Layer 9 of a small transformer language model trained on English Wikipedia (12 layers, counted from 0, width 128).
In attention head 1, each number of a token's query is one row of weights dot the token's vector x. The head spreads its attention over the tokens so far by the softmax of query dot key.

Query weights of the head. A number n stands for (n - 500) times 0.00073.
q0: 557 637 569 598 547 540 450 528 386 582 322 384 590 448 503 494 425 554 412 534 463 311 556 568 577 550 643 371 569 477 545 572 492 242 655 481 445 627 561 376 344 433 549 633 484 469 757 467 530 508 556 443 456 584 491 463 326 576 456 398 365 272 457 653 598 630 636 354 544 411 352 635 375 563 437 289 559 472 561 595 548 432 491 568 427 526 517 482 577 750 564 398 467 413 493 577 436 417 452 562 489 461 503 365 563 600 368 483 579 531 511 479 524 438 637 464 567 457 443 599 818 458 486 625 611 467 561 398
q1: 463 597 502 489 571 489 592 536 399 429 490 485 400 590 571 558 578 317 337 520 420 527 605 522 521 408 529 358 431 434 465 634 536 333 694 437 581 465 614 460 584 470 371 540 542 474 459 496 576 534 459 574 551 292 486 496 479 559 464 589 403 589 655 490 409 642 489 346 599 447 373 473 435 459 520 379 651 637 487 416 526 515 370 628 594 521 551 441 510 559 513 456 364 429 454 456 577 522 548 511 440 486 545 497 533 728 519 560 468 460 406 504 541 398 395 490 663 377 479 471 573 485 500 620 633 411 422 418
q2: 498 309 487 373 532 466 577 391 713 507 494 433 478 521 321 394 520 564 706 491 545 633 540 583 463 451 471 509 613 609 472 152 488 529 329 472 427 322 631 438 528 550 370 452 515 707 494 522 399 574 625 657 488 561 548 484 534 334 481 523 739 547 695 354 461 380 642 603 494 532 715 573 631 422 444 574 410 511 581 367 433 496 778 587 418 477 377 537 552 449 536 576 564 489 408 540 376 687 461 319 540 495 500 406 412 335 618 451 434 387 647 403 382 603 503 409 477 549 421 560 307 572 576 475 479 677 596 321
q3: 525 358 510 516 429 418 331 554 704 492 388 603 253 331 325 390 482 233 336 439 462 513 514 471 504 372 435 683 484 253 403 517 444 583 450 357 391 503 256 731 412 613 453 509 548 563 458 621 688 512 241 632 561 633 614 450 560 360 607 340 658 666 292 489 445 483 302 588 492 489 470 701 782 668 765 693 594 521 645 538 460 601 486 607 624 547 550 572 666 610 590 444 478 315 535 443 388 581 458 595 381 550 523 776 556 555 465 616 493 501 239 425 526 482 653 629 665 305 340 602 386 358 505 620 473 462 516 672
q4: 634 371 468 633 363 595 385 588 391 387 582 471 377 278 504 472 513 630 513 511 535 419 526 584 452 493 546 438 521 493 547 515 564 473 668 610 506 349 557 367 601 546 590 573 510 205 609 578 579 501 322 159 524 627 500 309 572 376 496 564 268 429 583 607 597 555 539 390 435 604 488 607 576 355 378 441 472 440 531 401 589 716 562 416 465 580 474 453 504 596 416 587 326 595 374 427 594 445 638 720 616 550 607 429 292 451 638 435 426 532 574 582 451 482 438 512 567 588 683 483 502 430 551 428 552 749 402 540
q5: 623 406 592 384 465 339 463 606 560 381 405 385 378 767 375 409 622 503 481 631 348 758 469 485 429 464 452 336 323 472 564 567 573 364 889 577 315 485 179 503 405 164 227 550 497 413 553 611 396 189 367 439 481 540 415 747 472 628 478 371 505 588 748 468 355 628 482 702 619 624 757 681 707 420 404 364 472 785 387 382 404 379 617 646 678 336 568 470 425 608 409 447 622 301 447 591 574 463 525 676 625 573 436 242 414 608 474 604 424 694 667 588 355 320 443 279 573 577 560 461 306 457 658 561 676 494 727 411
q6: 599 491 730 523 478 608 451 697 517 574 273 491 387 338 467 447 553 489 411 521 389 380 433 510 392 516 491 284 392 541 417 512 474 319 561 274 586 428 645 652 414 477 399 579 654 512 448 388 608 596 607 493 575 655 554 605 318 808 432 467 353 634 540 342 467 269 293 447 526 394 448 540 316 652 463 712 316 500 439 455 539 367 467 586 510 458 547 538 398 473 486 450 601 632 585 204 649 588 410 537 468 414 607 619 643 654 163 724 101 479 384 599 498 449 542 339 298 379 315 530 524 548 499 709 626 415 628 469
q7: 719 878 511 284 567 268 533 621 586 411 398 300 509 442 307 536 408 583 553 482 277 443 604 606 440 308 344 386 449 340 429 651 263 406 606 527 693 419 587 692 649 506 686 424 632 570 731 413 544 269 321 467 409 424 638 509 452 397 496 341 660 321 461 446 541 638 745 643 533 400 290 677 592 579 456 608 471 422 354 678 685 470 388 730 740 618 613 465 467 339 562 428 487 525 533 621 414 473 629 494 386 466 311 482 535 593 490 444 589 336 495 545 580 582 435 474 284 530 421 345 368 471 436 553 604 516 527 80
q8: 739 593 166 661 395 476 492 593 364 582 695 487 451 525 434 678 673 313 478 394 489 685 391 556 661 440 593 576 514 432 532 669 506 494 608 445 519 432 490 481 729 431 545 619 443 529 376 446 542 354 664 586 515 429 443 632 478 716 520 501 420 644 631 712 398 454 479 322 441 640 439 310 463 516 386 556 557 637 572 708 650 568 542 421 314 384 570 464 600 643 326 582 424 401 593 438 561 271 484 516 469 710 648 328 483 437 580 647 577 593 482 450 585 443 459 635 553 523 548 371 599 398 519 416 614 384 437 621
q9: 345 645 547 398 633 451 405 515 572 348 409 486 596 300 603 287 167 482 379 474 588 445 572 513 677 418 627 268 623 537 309 488 397 356 533 373 544 441 695 597 593 728 411 350 484 701 535 590 415 702 523 311 463 507 621 476 441 416 459 465 505 350 687 430 417 368 492 507 419 339 361 565 312 546 632 462 518 466 537 552 229 429 329 536 491 542 431 493 390 253 694 518 482 345 454 600 277 773 414 135 332 374 717 607 525 493 436 494 538 449 492 592 416 534 618 450 324 393 354 487 455 559 648 650 568 558 316 340
q10: 504 367 461 460 378 599 418 383 625 440 485 415 475 413 552 500 303 663 544 448 545 622 379 348 411 565 477 634 639 425 380 613 586 690 266 457 550 539 529 560 398 437 550 461 461 625 567 479 450 340 563 656 385 713 538 253 498 537 451 397 672 597 479 601 546 526 593 632 501 451 312 594 676 618 370 527 576 239 453 628 593 637 566 514 496 453 380 635 654 278 525 551 530 745 436 683 509 586 652 484 433 518 626 573 444 239 519 478 416 427 505 382 608 332 525 450 444 495 480 507 279 518 420 321 287 488 452 755
q11: 603 493 630 728 810 310 599 476 615 465 549 481 490 513 445 504 692 274 243 405 274 189 617 692 433 446 631 359 511 455 848 545 299 368 506 476 244 605 433 396 378 650 363 346 414 364 466 410 773 476 569 508 679 305 494 683 709 446 575 508 795 511 372 492 412 830 480 319 643 438 857 516 386 391 799 434 490 739 568 346 320 263 534 473 513 438 582 84 397 711 610 300 648 122 566 571 502 351 481 476 607 611 633 462 752 478 344 510 658 497 606 219 309 793 657 428 780 400 423 305 515 356 593 512 613 269 720 473
q12: 226 351 650 369 604 493 261 357 595 510 183 740 716 606 466 487 374 531 637 387 584 803 239 262 309 476 366 619 553 604 381 320 660 594 464 490 547 323 448 800 442 208 484 644 480 730 719 523 198 569 658 529 323 621 629 464 224 542 507 412 583 562 598 416 680 276 591 723 528 612 454 472 794 651 247 318 402 354 393 402 289 380 753 573 494 450 272 755 714 130 627 650 547 542 506 420 684 759 264 372 404 359 532 423 595 116 340 367 187 617 371 563 506 400 555 299 93 656 351 719 497 822 563 376 264 518 545 569
q13: 606 365 293 534 582 554 325 275 712 393 333 376 396 466 324 192 351 578 248 361 292 513 331 135 519 278 489 397 507 483 587 597 206 579 590 403 624 546 747 308 636 706 459 273 648 555 375 579 469 475 697 510 474 503 629 389 581 383 376 668 557 555 402 566 538 503 634 486 469 413 444 388 571 306 688 560 657 564 558 743 523 603 210 673 376 423 389 482 632 399 514 557 468 313 580 433 368 235 379 558 509 749 590 600 599 163 548 298 711 545 380 466 428 660 419 507 358 479 427 320 419 351 480 552 440 475 468 854
q14: 700 515 597 448 350 657 443 396 514 475 458 420 330 313 471 477 509 640 345 624 644 290 336 585 337 327 460 472 510 506 613 600 441 307 596 719 461 301 660 506 575 603 582 597 530 495 678 328 544 367 491 239 500 376 442 241 376 263 447 843 226 294 454 563 522 585 427 253 561 639 445 611 486 598 199 596 304 586 724 319 538 605 344 737 290 531 174 357 729 185 330 446 391 796 257 384 705 491 568 669 650 518 469 495 468 519 595 424 403 387 645 787 347 465 308 427 139 598 768 400 455 419 570 505 529 596 348 627
q15: 556 411 500 318 480 454 535 438 695 687 651 414 403 646 676 372 340 509 549 316 571 432 602 446 353 520 534 650 734 379 574 302 589 439 613 606 367 659 413 484 561 614 362 508 685 373 547 532 395 260 327 235 638 760 711 623 777 421 298 583 501 640 482 671 374 613 553 717 349 550 464 813 513 755 395 530 535 428 528 341 456 627 334 725 609 398 755 431 396 428 606 324 797 614 413 471 209 628 617 423 312 467 510 463 519 129 496 715 500 161 489 424 424 359 530 543 584 238 531 560 591 409 492 603 578 504 515 543
q16: 572 259 726 593 656 724 542 507 564 573 730 195 495 226 363 352 407 335 617 420 209 795 407 812 374 442 460 330 495 490 438 536 430 599 337 706 579 691 411 530 401 613 637 522 351 812 492 519 406 622 221 646 387 534 615 504 669 478 351 509 518 765 317 550 632 445 369 727 589 401 542 411 771 113 776 568 696 399 461 576 665 776 716 480 516 454 498 480 422 378 655 524 472 565 487 569 437 767 431 460 847 541 585 653 516 554 830 397 429 425 433 411 781 574 517 597 393 490 508 395 223 407 651 477 514 422 421 469
q17: 359 189 366 612 346 520 181 825 308 236 434 409 703 602 444 546 562 568 462 691 493 557 697 236 534 667 401 488 464 487 485 397 499 655 802 568 577 640 383 397 480 654 665 470 579 377 664 372 442 576 439 387 567 355 453 498 452 587 567 473 602 600 433 455 742 549 413 518 670 355 460 628 793 683 609 473 342 409 461 565 471 758 391 570 732 502 502 603 574 285 573 422 756 426 472 579 601 499 636 360 551 491 201 491 614 509 792 582 329 538 479 486 694 454 729 200 495 473 486 554 523 611 428 379 427 624 175 443
q18: 643 271 467 524 379 444 205 459 634 367 437 566 292 362 475 454 572 457 620 592 366 473 638 624 610 374 540 621 473 569 364 519 409 334 412 406 550 27 794 463 471 707 535 609 535 924 402 674 575 464 440 536 390 345 380 473 451 372 387 677 527 705 403 517 509 299 502 515 481 511 453 723 676 548 656 709 620 563 727 559 649 648 181 634 501 524 614 385 313 705 427 616 574 418 607 740 178 481 512 572 478 420 450 528 498 686 748 336 659 353 519 321 545 601 463 527 746 555 441 552 555 586 623 621 367 576 533 618
q19: 402 592 543 447 540 451 534 300 416 552 620 294 324 511 554 671 478 513 521 419 504 622 466 573 460 272 664 386 325 543 430 378 686 382 767 402 400 384 400 729 565 374 613 559 389 416 624 726 561 544 309 624 578 328 420 488 405 326 574 778 332 513 577 674 460 521 562 329 587 564 319 543 683 404 381 374 305 451 447 407 420 187 395 458 550 453 445 687 709 419 627 538 546 507 508 592 803 430 552 239 515 465 443 529 583 447 320 673 609 615 364 499 272 590 667 348 628 375 306 763 606 336 469 341 386 705 651 388
q20: 597 233 501 240 531 470 304 521 405 538 586 579 615 613 458 610 640 507 456 558 342 196 538 756 260 543 529 566 336 287 678 470 360 619 324 519 874 541 498 591 649 509 678 532 412 503 455 563 583 312 630 523 532 357 476 415 596 283 346 526 455 668 536 412 524 697 596 401 227 418 388 368 470 371 637 455 490 705 548 224 416 735 519 58 474 538 351 607 624 305 504 519 388 439 844 686 533 697 434 486 533 664 486 890 395 560 468 553 496 358 255 452 442 719 583 717 438 358 482 619 250 753 718 615 248 399 510 496
q21: 318 401 707 596 555 639 378 620 491 478 552 493 511 596 340 347 256 639 650 537 519 630 372 687 552 613 514 516 324 432 644 424 466 642 355 511 433 524 384 562 392 491 322 393 587 504 406 290 573 609 641 455 240 292 227 542 609 546 430 382 852 642 340 445 718 553 272 373 564 553 519 472 640 609 325 724 705 421 452 656 384 323 378 441 851 338 484 319 358 621 623 240 680 418 474 681 512 382 157 455 637 374 442 423 605 216 473 492 365 336 398 413 415 677 432 783 663 362 351 657 416 513 631 495 673 448 513 543
q22: 437 759 352 458 407 575 545 617 603 463 527 662 787 502 429 555 476 301 512 397 524 705 362 527 501 387 672 738 441 429 533 565 522 509 429 430 470 490 225 410 415 588 687 720 646 392 451 609 415 508 682 601 513 413 483 296 222 562 400 557 558 340 358 856 565 404 560 545 481 474 584 363 452 500 490 143 597 668 519 448 377 412 600 616 432 335 495 346 522 650 541 498 692 349 622 496 563 559 554 415 425 605 438 587 511 289 678 576 405 289 512 664 597 438 739 466 272 622 559 395 464 384 533 406 579 423 511 789
q23: 417 474 631 200 452 446 379 723 370 328 414 544 611 201 344 211 513 588 581 516 744 620 541 601 480 591 675 621 418 650 661 346 632 571 545 628 462 348 407 763 474 584 431 509 494 492 458 937 289 810 612 510 447 690 548 536 472 257 734 575 617 548 650 362 323 561 585 398 559 521 296 427 443 357 422 550 483 587 234 570 469 387 712 427 353 557 258 652 403 589 419 684 151 570 493 467 260 766 614 724 512 454 235 529 563 648 746 535 474 429 606 418 394 410 484 451 619 586 476 458 570 485 492 489 593 513 405 405
q24: 351 768 494 536 240 625 723 358 351 472 268 433 442 756 563 788 339 600 408 617 287 393 402 328 437 302 523 503 526 665 395 490 529 642 706 483 407 655 498 497 577 554 488 685 423 282 594 636 558 545 237 459 494 676 680 585 352 416 423 414 446 494 671 501 423 400 491 345 511 648 778 576 514 547 588 393 292 551 504 388 480 486 402 323 568 514 789 540 603 594 382 480 330 701 496 198 610 395 479 398 491 526 475 309 493 351 508 368 407 283 767 727 669 529 347 333 492 380 541 466 687 584 439 353 633 550 472 510
q25: 363 516 568 602 476 622 644 636 396 364 517 699 519 266 510 428 494 466 380 642 635 377 521 361 582 399 688 594 722 399 557 466 286 429 556 403 207 410 669 332 566 440 789 558 309 554 423 523 474 457 563 440 483 726 544 299 401 463 336 776 849 352 671 485 422 538 478 641 411 713 288 394 681 363 381 468 490 501 425 547 678 348 545 637 826 512 256 621 270 506 401 435 361 468 518 737 508 564 608 685 644 532 668 530 507 331 387 550 569 425 567 389 507 346 496 520 617 506 487 385 682 424 745 436 307 575 451 491
q26: 620 457 346 379 386 811 742 592 437 460 672 470 313 468 600 445 510 360 424 615 666 573 571 678 380 737 511 472 595 466 651 683 557 663 292 337 819 698 439 252 322 609 708 524 587 608 518 474 531 693 579 800 387 404 465 642 610 525 606 349 406 424 643 408 602 454 487 383 435 561 583 560 472 414 406 558 456 491 540 787 342 411 468 476 561 416 661 549 523 639 432 270 581 434 464 495 324 654 483 333 545 398 370 263 404 856 451 743 518 444 320 678 708 502 532 466 409 315 239 327 460 680 687 507 714 458 151 388
q27: 244 599 634 415 608 478 551 393 410 333 583 576 551 690 525 301 623 442 402 597 215 289 646 613 384 494 490 521 520 782 545 277 343 459 451 276 453 411 360 478 569 373 645 342 481 587 478 500 468 467 487 310 697 512 325 401 639 472 313 402 469 463 402 466 303 473 594 510 562 525 534 453 812 399 764 407 473 734 378 363 354 429 654 668 430 534 700 334 599 455 502 364 561 532 357 598 614 440 440 486 438 346 522 541 448 520 409 495 611 516 512 649 489 432 468 594 371 649 340 539 521 400 472 488 308 571 482 392
q28: 816 328 391 469 488 461 546 548 600 691 350 412 481 674 174 268 494 334 631 432 424 515 414 549 401 595 511 613 465 529 402 577 542 480 528 394 525 551 599 486 481 663 613 385 507 481 469 576 369 583 750 191 381 393 385 515 496 344 684 369 846 384 304 555 863 414 339 528 559 489 264 475 505 428 653 285 787 698 409 578 704 407 396 481 596 456 424 146 660 527 630 443 647 381 401 413 596 548 562 628 252 449 635 352 487 427 630 523 556 620 550 453 497 408 218 235 656 519 486 406 531 637 210 596 589 442 486 497
q29: 517 532 750 651 583 433 580 394 670 637 504 586 556 622 665 600 431 569 177 679 508 484 598 549 544 513 538 606 510 303 417 540 482 361 286 385 524 725 284 723 581 639 526 544 613 429 584 319 444 326 332 409 511 452 593 552 565 281 594 523 630 428 291 556 455 676 460 321 559 799 351 780 496 488 664 663 449 375 387 513 694 583 539 685 90 655 478 368 564 356 718 263 218 538 364 534 316 462 424 584 577 709 427 384 472 373 566 311 443 641 268 700 710 388 377 565 497 497 571 447 568 652 529 513 703 463 569 592
q30: 415 568 695 454 479 501 676 333 380 396 532 595 696 397 866 571 460 466 373 213 493 387 503 702 540 335 543 464 462 384 494 578 569 484 295 518 481 669 401 337 388 558 474 489 425 478 401 568 444 466 399 186 596 470 638 557 592 499 701 657 606 386 411 395 654 713 370 417 275 640 744 395 217 436 439 548 329 663 245 530 454 418 345 524 734 269 464 489 325 443 675 740 587 494 579 312 580 655 654 397 471 379 315 417 423 510 432 543 354 723 315 673 415 741 274 545 464 717 385 489 336 349 570 421 703 545 575 561
q31: 506 407 689 476 382 252 626 786 372 591 550 433 461 765 363 376 518 524 707 301 522 648 368 575 499 611 691 226 388 335 450 585 712 462 561 464 412 750 695 509 303 537 372 457 589 567 374 640 515 696 602 892 318 645 458 493 525 760 500 461 550 161 202 465 531 393 366 584 581 428 549 435 263 479 662 492 529 539 351 475 442 544 482 505 684 550 242 559 700 634 410 263 400 566 546 336 554 349 532 639 353 394 381 483 589 502 665 709 552 697 471 399 477 402 480 322 315 698 362 388 215 476 534 310 63 633 470 467

Each question shows a short text with each token's key, already scaled and adjusted for position as the last token sees it. A number n stands for (n - 500) times 0.003.

Then comes the last token's vector x. A number n stands for (n - 500) times 0.015.

0 "ain": 616 601 546 457 782 372 653 567 521 532 461 516 699 589 371 506 435 432 486 499 520 537 488 457 390 384 610 544 513 457 491 450
1 "st": 499 563 564 458 843 406 577 573 649 571 508 492 622 588 366 516 550 452 516 466 500 501 492 515 438 424 602 520 579 503 391 480
2 "ay ": 494 476 492 418 665 441 593 522 464 475 501 482 705 464 464 559 466 460 507 559 484 499 566 584 557 576 540 590 519 453 576 429
3 "of ": 521 502 466 506 555 480 591 584 494 476 497 517 611 474 444 522 465 484 557 564 486 524 532 550 581 560 612 598 531 394 590 436
4 "the ": 519 486 516 453 587 419 644 531 503 493 526 460 606 461 451 492 469 473 525 592 496 560 545 520 571 501 619 586 551 418 590 495
5 "Russi": 501 475 528 494 644 411 576 672 398 596 471 470 605 639 405 448 518 456 484 670 484 434 569 435 395 529 521 606 440 488 441 481
x: 498 519 483 463 445 524 527 497 529 502 439 482 466 529 567 473 415 552 477 497 570 417 508 491 548 395 502 466 491 526 456 446 510 576 545 410 524 496 501 583 493 538 458 683 416 552 549 595 482 475 450 438 480 463 502 572 437 532 391 484 473 575 533 519 498 528 522 559 440 556 481 551 572 454 564 482 502 598 401 329 504 451 490 532 401 424 407 515 454 535 408 588 420 420 366 552 369 507 519 452 515 497 505 412 484 444 560 593 432 453 517 557 447 481 378 446 526 500 365 456 449 515 513 506 488 504 462 501
Which token does the last token look at most, and with what share of its attention? 2 "ay ", with about 60%

0 "ant": 597 570 504 504 803 377 529 574 522 515 482 519 706 586 348 497 461 495 488 553 517 487 524 464 380 434 608 546 543 484 429 512
1 "ine ": 474 461 503 420 655 450 597 530 484 494 517 487 696 465 484 558 477 462 495 573 476 494 576 587 570 570 551 603 524 434 588 432
2 "E": 437 473 564 508 730 492 538 655 501 518 533 515 544 547 475 411 449 518 520 534 468 496 509 490 461 466 550 609 528 482 526 540
3 "mp": 357 479 669 410 760 356 502 610 434 649 540 454 581 600 385 525 519 424 431 489 411 625 573 535 389 457 529 508 525 553 467 545
4 "ire ": 510 481 553 435 765 486 599 576 512 461 491 467 665 523 423 484 485 413 498 528 464 553 556 502 552 517 599 590 516 490 550 469
5 "a ": 498 505 526 463 649 484 616 569 517 478 521 488 664 436 439 469 460 490 508 556 486 520 553 547 580 515 607 598 549 412 595 468
x: 499 497 534 467 475 503 525 497 290 519 502 539 511 541 543 405 412 493 689 471 476 497 534 484 546 465 499 522 458 457 532 526 518 435 513 481 499 459 527 510 456 508 491 599 382 514 477 645 437 468 463 497 214 541 463 455 403 527 463 516 541 548 478 432 456 444 475 534 511 555 497 491 505 467 481 517 533 527 498 527 487 237 513 497 556 443 517 508 493 515 485 541 488 509 621 500 508 530 464 543 509 435 471 518 487 482 496 542 338 519 496 433 492 532 537 555 515 538 478 494 523 497 504 508 488 525 523 582
To which token does the last token give the most attention? 5 "a "

0 "p": 652 706 603 471 805 387 554 593 595 581 460 539 658 603 331 445 537 546 493 385 498 543 478 484 398 460 541 557 522 518 484 492
1 "ence": 490 579 483 528 761 400 624 523 545 489 478 531 673 524 374 475 508 507 535 464 503 540 460 465 388 459 613 558 532 536 475 491
2 ".": 504 506 457 448 680 394 557 546 467 550 457 521 692 484 471 470 476 467 538 482 457 469 429 525 510 512 619 596 501 544 572 480
3 "\n\n": 511 486 503 369 716 459 580 503 493 483 505 460 728 488 495 549 458 479 479 596 477 466 572 582 589 595 575 638 487 480 593 393
4 "====": 499 497 551 253 863 490 650 480 484 470 593 386 644 493 622 550 475 532 449 601 404 478 518 490 572 600 440 505 508 511 594 405
5 "St": 623 417 619 452 821 420 604 544 475 541 530 499 645 552 306 431 460 516 506 578 447 577 545 482 462 506 618 553 508 475 433 501
x: 501 496 526 425 553 553 505 448 438 464 562 608 466 472 544 491 529 509 533 539 454 499 503 528 494 450 451 555 609 476 482 376 542 532 493 381 512 512 425 502 498 505 454 749 523 486 612 540 523 447 471 554 379 496 467 446 501 529 454 539 591 694 483 479 506 486 461 604 433 470 448 534 572 367 487 483 375 444 454 519 524 438 492 577 502 426 483 494 486 477 500 581 511 440 468 554 454 512 478 516 491 411 544 563 514 458 582 455 463 464 491 514 458 516 456 392 507 539 431 578 533 531 474 509 496 488 499 532
Which two tokens does the last token look at most, in order? 3 "\n\n", 4 "===="

0 "w": 603 634 531 424 791 376 576 606 597 549 458 505 666 560 375 528 459 504 559 513 554 443 517 513 410 450 541 568 529 539 409 468
1 "ar ": 471 460 489 417 647 444 608 534 483 494 514 491 691 468 479 571 488 454 506 584 482 512 583 581 567 561 541 592 536 442 591 437
2 "and ": 486 516 490 510 686 467 574 579 493 503 504 493 622 490 430 478 504 496 523 521 480 528 523 530 569 519 665 595 511 403 608 471
3 "state ": 463 476 586 536 670 402 633 588 470 515 509 492 601 566 376 449 502 403 525 505 527 518 495 527 474 471 664 572 529 378 520 505
4 "ag": 484 461 675 482 661 421 619 588 351 658 495 485 562 555 287 420 454 415 519 548 491 474 439 447 412 387 635 503 513 467 511 482
5 "ents": 510 488 556 385 779 419 614 623 467 590 467 411 656 592 422 446 402 361 539 552 564 494 517 492 433 423 669 591 537 494 502 463
x: 480 532 547 435 438 502 476 457 205 486 470 501 475 450 593 453 451 473 481 577 528 553 451 456 453 433 465 465 564 505 433 505 521 456 563 525 502 445 422 525 550 482 504 640 515 522 576 605 362 457 491 510 511 590 534 542 431 488 430 544 424 520 544 472 477 526 561 541 493 550 520 579 493 539 424 425 419 474 441 424 560 463 494 503 527 353 484 539 479 548 437 604 486 611 444 536 600 485 591 470 486 490 559 430 442 419 449 516 386 454 482 643 539 445 423 377 506 528 491 519 571 481 527 517 495 503 506 487
Which token does the last token look at most, and with what share of its attention? 1 "ar ", with about 100%

0 "ah": 545 594 545 479 751 407 573 609 556 523 468 540 688 551 399 444 449 492 518 524 522 497 558 440 389 441 572 593 544 507 453 503
1 "iti": 505 594 519 439 732 468 563 646 555 552 496 489 615 569 384 481 518 473 573 516 514 461 577 478 407 417 602 516 527 481 383 474
2 " ": 497 461 506 413 669 452 598 536 470 485 512 470 703 471 500 578 488 437 499 587 485 492 580 574 578 560 533 607 513 447 592 425
3 "| ": 494 489 555 415 732 478 612 556 466 490 504 469 714 503 520 534 444 452 459 574 471 468 526 561 588 545 559 600 486 470 572 408
4 "2 ": 523 428 642 521 857 479 621 539 423 461 583 475 578 534 522 439 438 461 418 515 408 540 510 575 485 555 521 583 491 479 453 569
5 "| ": 559 453 626 411 754 464 597 560 494 485 560 421 638 519 508 473 401 431 382 488 446 460 486 476 544 539 523 547 443 520 487 420
x: 468 512 517 529 437 509 447 438 106 505 403 536 506 461 549 406 528 542 472 536 516 494 395 540 471 525 582 512 480 546 546 510 564 644 453 460 548 536 507 441 478 443 471 568 446 556 533 518 521 536 546 451 396 555 498 521 534 518 463 513 500 658 457 557 501 518 454 469 448 491 528 457 565 431 482 529 452 514 378 471 514 474 549 309 513 475 463 462 484 479 448 527 531 514 633 497 499 457 555 432 476 456 537 557 523 464 559 530 288 466 521 531 593 498 483 555 508 493 554 508 501 486 505 484 496 554 479 538
Which two tokens does the last token look at most, in order? 2 " ", 3 "| "

0 "|": 477 426 536 408 789 497 593 545 508 511 523 475 697 533 445 471 376 478 433 577 416 464 570 527 491 577 614 615 521 407 549 434
1 "\n\n": 477 479 522 368 722 446 588 495 490 492 512 463 734 486 490 555 452 475 491 586 471 456 567 574 589 588 564 641 494 472 577 397
2 "===": 508 480 574 265 886 481 669 479 476 492 605 359 654 484 568 503 450 486 449 602 422 425 516 488 564 581 495 563 450 451 555 394
3 "P": 396 467 655 451 863 401 481 558 455 609 549 449 624 545 352 431 423 547 505 464 433 533 602 461 453 514 524 613 487 413 472 481
4 "ool": 483 457 607 379 714 363 593 684 442 573 463 483 645 499 418 526 456 466 446 595 471 470 505 534 394 425 546 478 508 528 464 511
5 " ": 547 488 613 382 815 523 606 522 529 495 499 451 680 491 462 515 530 447 530 543 416 592 525 407 515 493 538 554 485 476 498 472
x: 559 575 477 437 489 517 435 442 284 505 416 465 503 495 495 548 406 418 586 521 524 487 493 531 493 433 475 540 530 553 458 483 488 516 528 455 570 421 429 498 480 564 464 539 340 524 597 667 468 442 473 564 253 505 473 443 494 496 432 517 607 533 609 534 573 398 428 575 471 511 492 498 455 530 581 571 482 485 538 502 483 401 472 452 563 482 457 487 397 511 478 498 499 485 580 509 493 518 441 390 422 411 504 445 466 529 506 490 449 497 546 486 577 468 466 419 511 504 501 533 456 514 527 365 522 530 472 544
To which token does the last token give the most attention? 1 "\n\n"

0 "ear": 521 598 539 484 748 477 557 559 539 536 510 531 644 487 360 418 439 494 541 459 540 511 524 496 380 449 571 532 472 500 432 479
1 "ned ": 483 461 464 439 655 473 605 511 500 481 491 484 688 484 406 558 491 473 486 582 469 484 568 597 567 576 565 550 506 430 589 444
2 "a ": 512 488 513 470 659 535 664 558 513 463 525 461 588 434 404 418 406 501 443 525 498 495 526 507 553 531 614 529 563 423 600 470
3 "br": 371 466 695 457 855 473 569 577 448 623 521 521 636 531 301 362 374 541 396 540 460 551 481 421 485 504 588 561 494 486 450 470
4 "on": 484 515 529 504 698 522 598 607 468 553 496 550 536 567 413 423 503 554 527 501 512 445 415 551 369 497 503 516 478 497 429 516
5 "ze ": 551 468 551 422 751 424 663 408 480 497 495 460 622 423 405 472 510 505 491 575 514 572 492 479 450 555 593 556 445 433 543 511
x: 578 532 516 411 471 638 481 517 377 542 487 466 570 461 548 442 479 452 617 429 567 543 463 490 550 486 543 505 572 517 529 543 498 486 559 431 554 470 363 519 463 500 497 514 455 542 641 610 446 532 461 453 272 564 473 569 552 520 500 495 621 630 623 540 468 402 466 549 521 491 469 501 505 568 536 508 472 505 468 510 491 356 456 366 522 421 444 465 443 542 521 456 533 508 506 470 414 435 431 529 464 345 535 547 514 540 501 517 510 471 527 527 545 467 430 488 426 474 505 489 466 511 552 421 468 530 491 580
Which token does the last token look at most, and with what share of its attention? 1 "ned ", with about 60%

0 " ": 470 461 525 392 705 447 603 546 518 513 502 465 710 458 507 562 488 443 483 593 472 482 576 574 585 558 542 624 507 448 595 408
1 "| ": 470 495 568 393 775 465 617 564 512 494 487 456 706 501 509 526 433 450 441 567 458 472 524 549 590 535 555 603 488 460 563 393
2 "46": 405 492 667 385 810 438 628 577 554 573 458 478 651 531 474 455 385 491 412 515 510 429 543 459 509 509 557 596 506 525 444 451
3 "–": 431 431 667 427 840 470 617 501 450 450 555 511 660 515 448 515 444 483 406 526 514 478 454 453 492 426 614 495 437 520 556 517
4 "7": 492 489 613 440 658 431 608 509 394 592 476 503 573 580 463 448 525 494 446 524 493 488 477 364 451 440 591 540 578 492 492 560
5 "5 ": 543 482 615 411 840 481 573 497 509 439 549 430 628 540 501 409 458 459 476 556 480 510 446 518 465 476 500 559 500 470 458 550
x: 524 538 429 430 447 510 602 460 154 512 520 432 497 404 567 521 512 439 637 522 558 503 461 521 402 571 495 516 502 579 479 467 547 619 490 393 536 449 481 535 501 480 552 605 526 537 546 556 483 439 479 476 305 468 509 571 410 541 439 461 508 505 530 477 457 449 540 532 483 494 498 500 508 525 476 630 444 457 453 438 471 501 476 445 489 513 485 473 471 494 480 546 529 475 560 516 446 531 429 487 445 428 511 423 417 450 461 412 422 503 502 592 540 524 476 497 456 621 499 583 470 592 521 473 494 545 532 545
To which token does the last token give the most attention? 0 " "

0 "ance ": 479 462 512 403 682 438 602 556 520 506 500 488 705 465 475 565 494 443 500 585 476 505 566 585 569 555 565 599 522 444 589 426
1 "Be": 528 515 627 459 783 386 561 574 551 534 504 503 590 546 417 368 459 458 525 582 567 542 488 455 401 488 566 601 467 524 439 451
2 "am ": 482 489 536 420 782 505 612 579 502 493 483 492 672 483 514 500 484 438 498 518 460 554 547 474 502 488 539 595 568 515 516 501
3 "|": 495 480 501 493 768 493 574 563 495 486 503 505 683 501 434 451 385 465 445 557 404 450 490 533 504 532 628 640 534 396 625 460
4 "\n": 517 484 535 356 748 430 626 552 499 486 520 443 724 486 492 566 431 494 475 596 442 475 578 542 587 576 536 641 488 451 562 417
5 "European ": 528 493 568 484 696 545 638 568 523 519 570 440 608 409 318 441 380 486 520 552 493 588 476 536 485 525 562 556 428 440 492 478
x: 489 547 522 439 376 578 494 412 330 524 434 495 449 524 575 530 386 390 611 477 518 475 506 477 530 505 503 500 516 522 448 489 484 462 543 379 526 455 536 478 491 517 475 655 447 545 538 556 516 506 523 461 289 478 529 601 487 525 391 443 559 583 560 460 474 428 535 491 468 429 475 506 562 466 544 531 514 494 538 498 430 313 466 479 478 424 432 490 439 502 462 583 540 451 576 600 438 576 477 502 480 477 503 598 508 475 502 466 465 494 529 475 466 454 489 445 641 447 448 539 529 475 548 522 432 463 537 515
To which token does the last token give the most attention? 5 "European "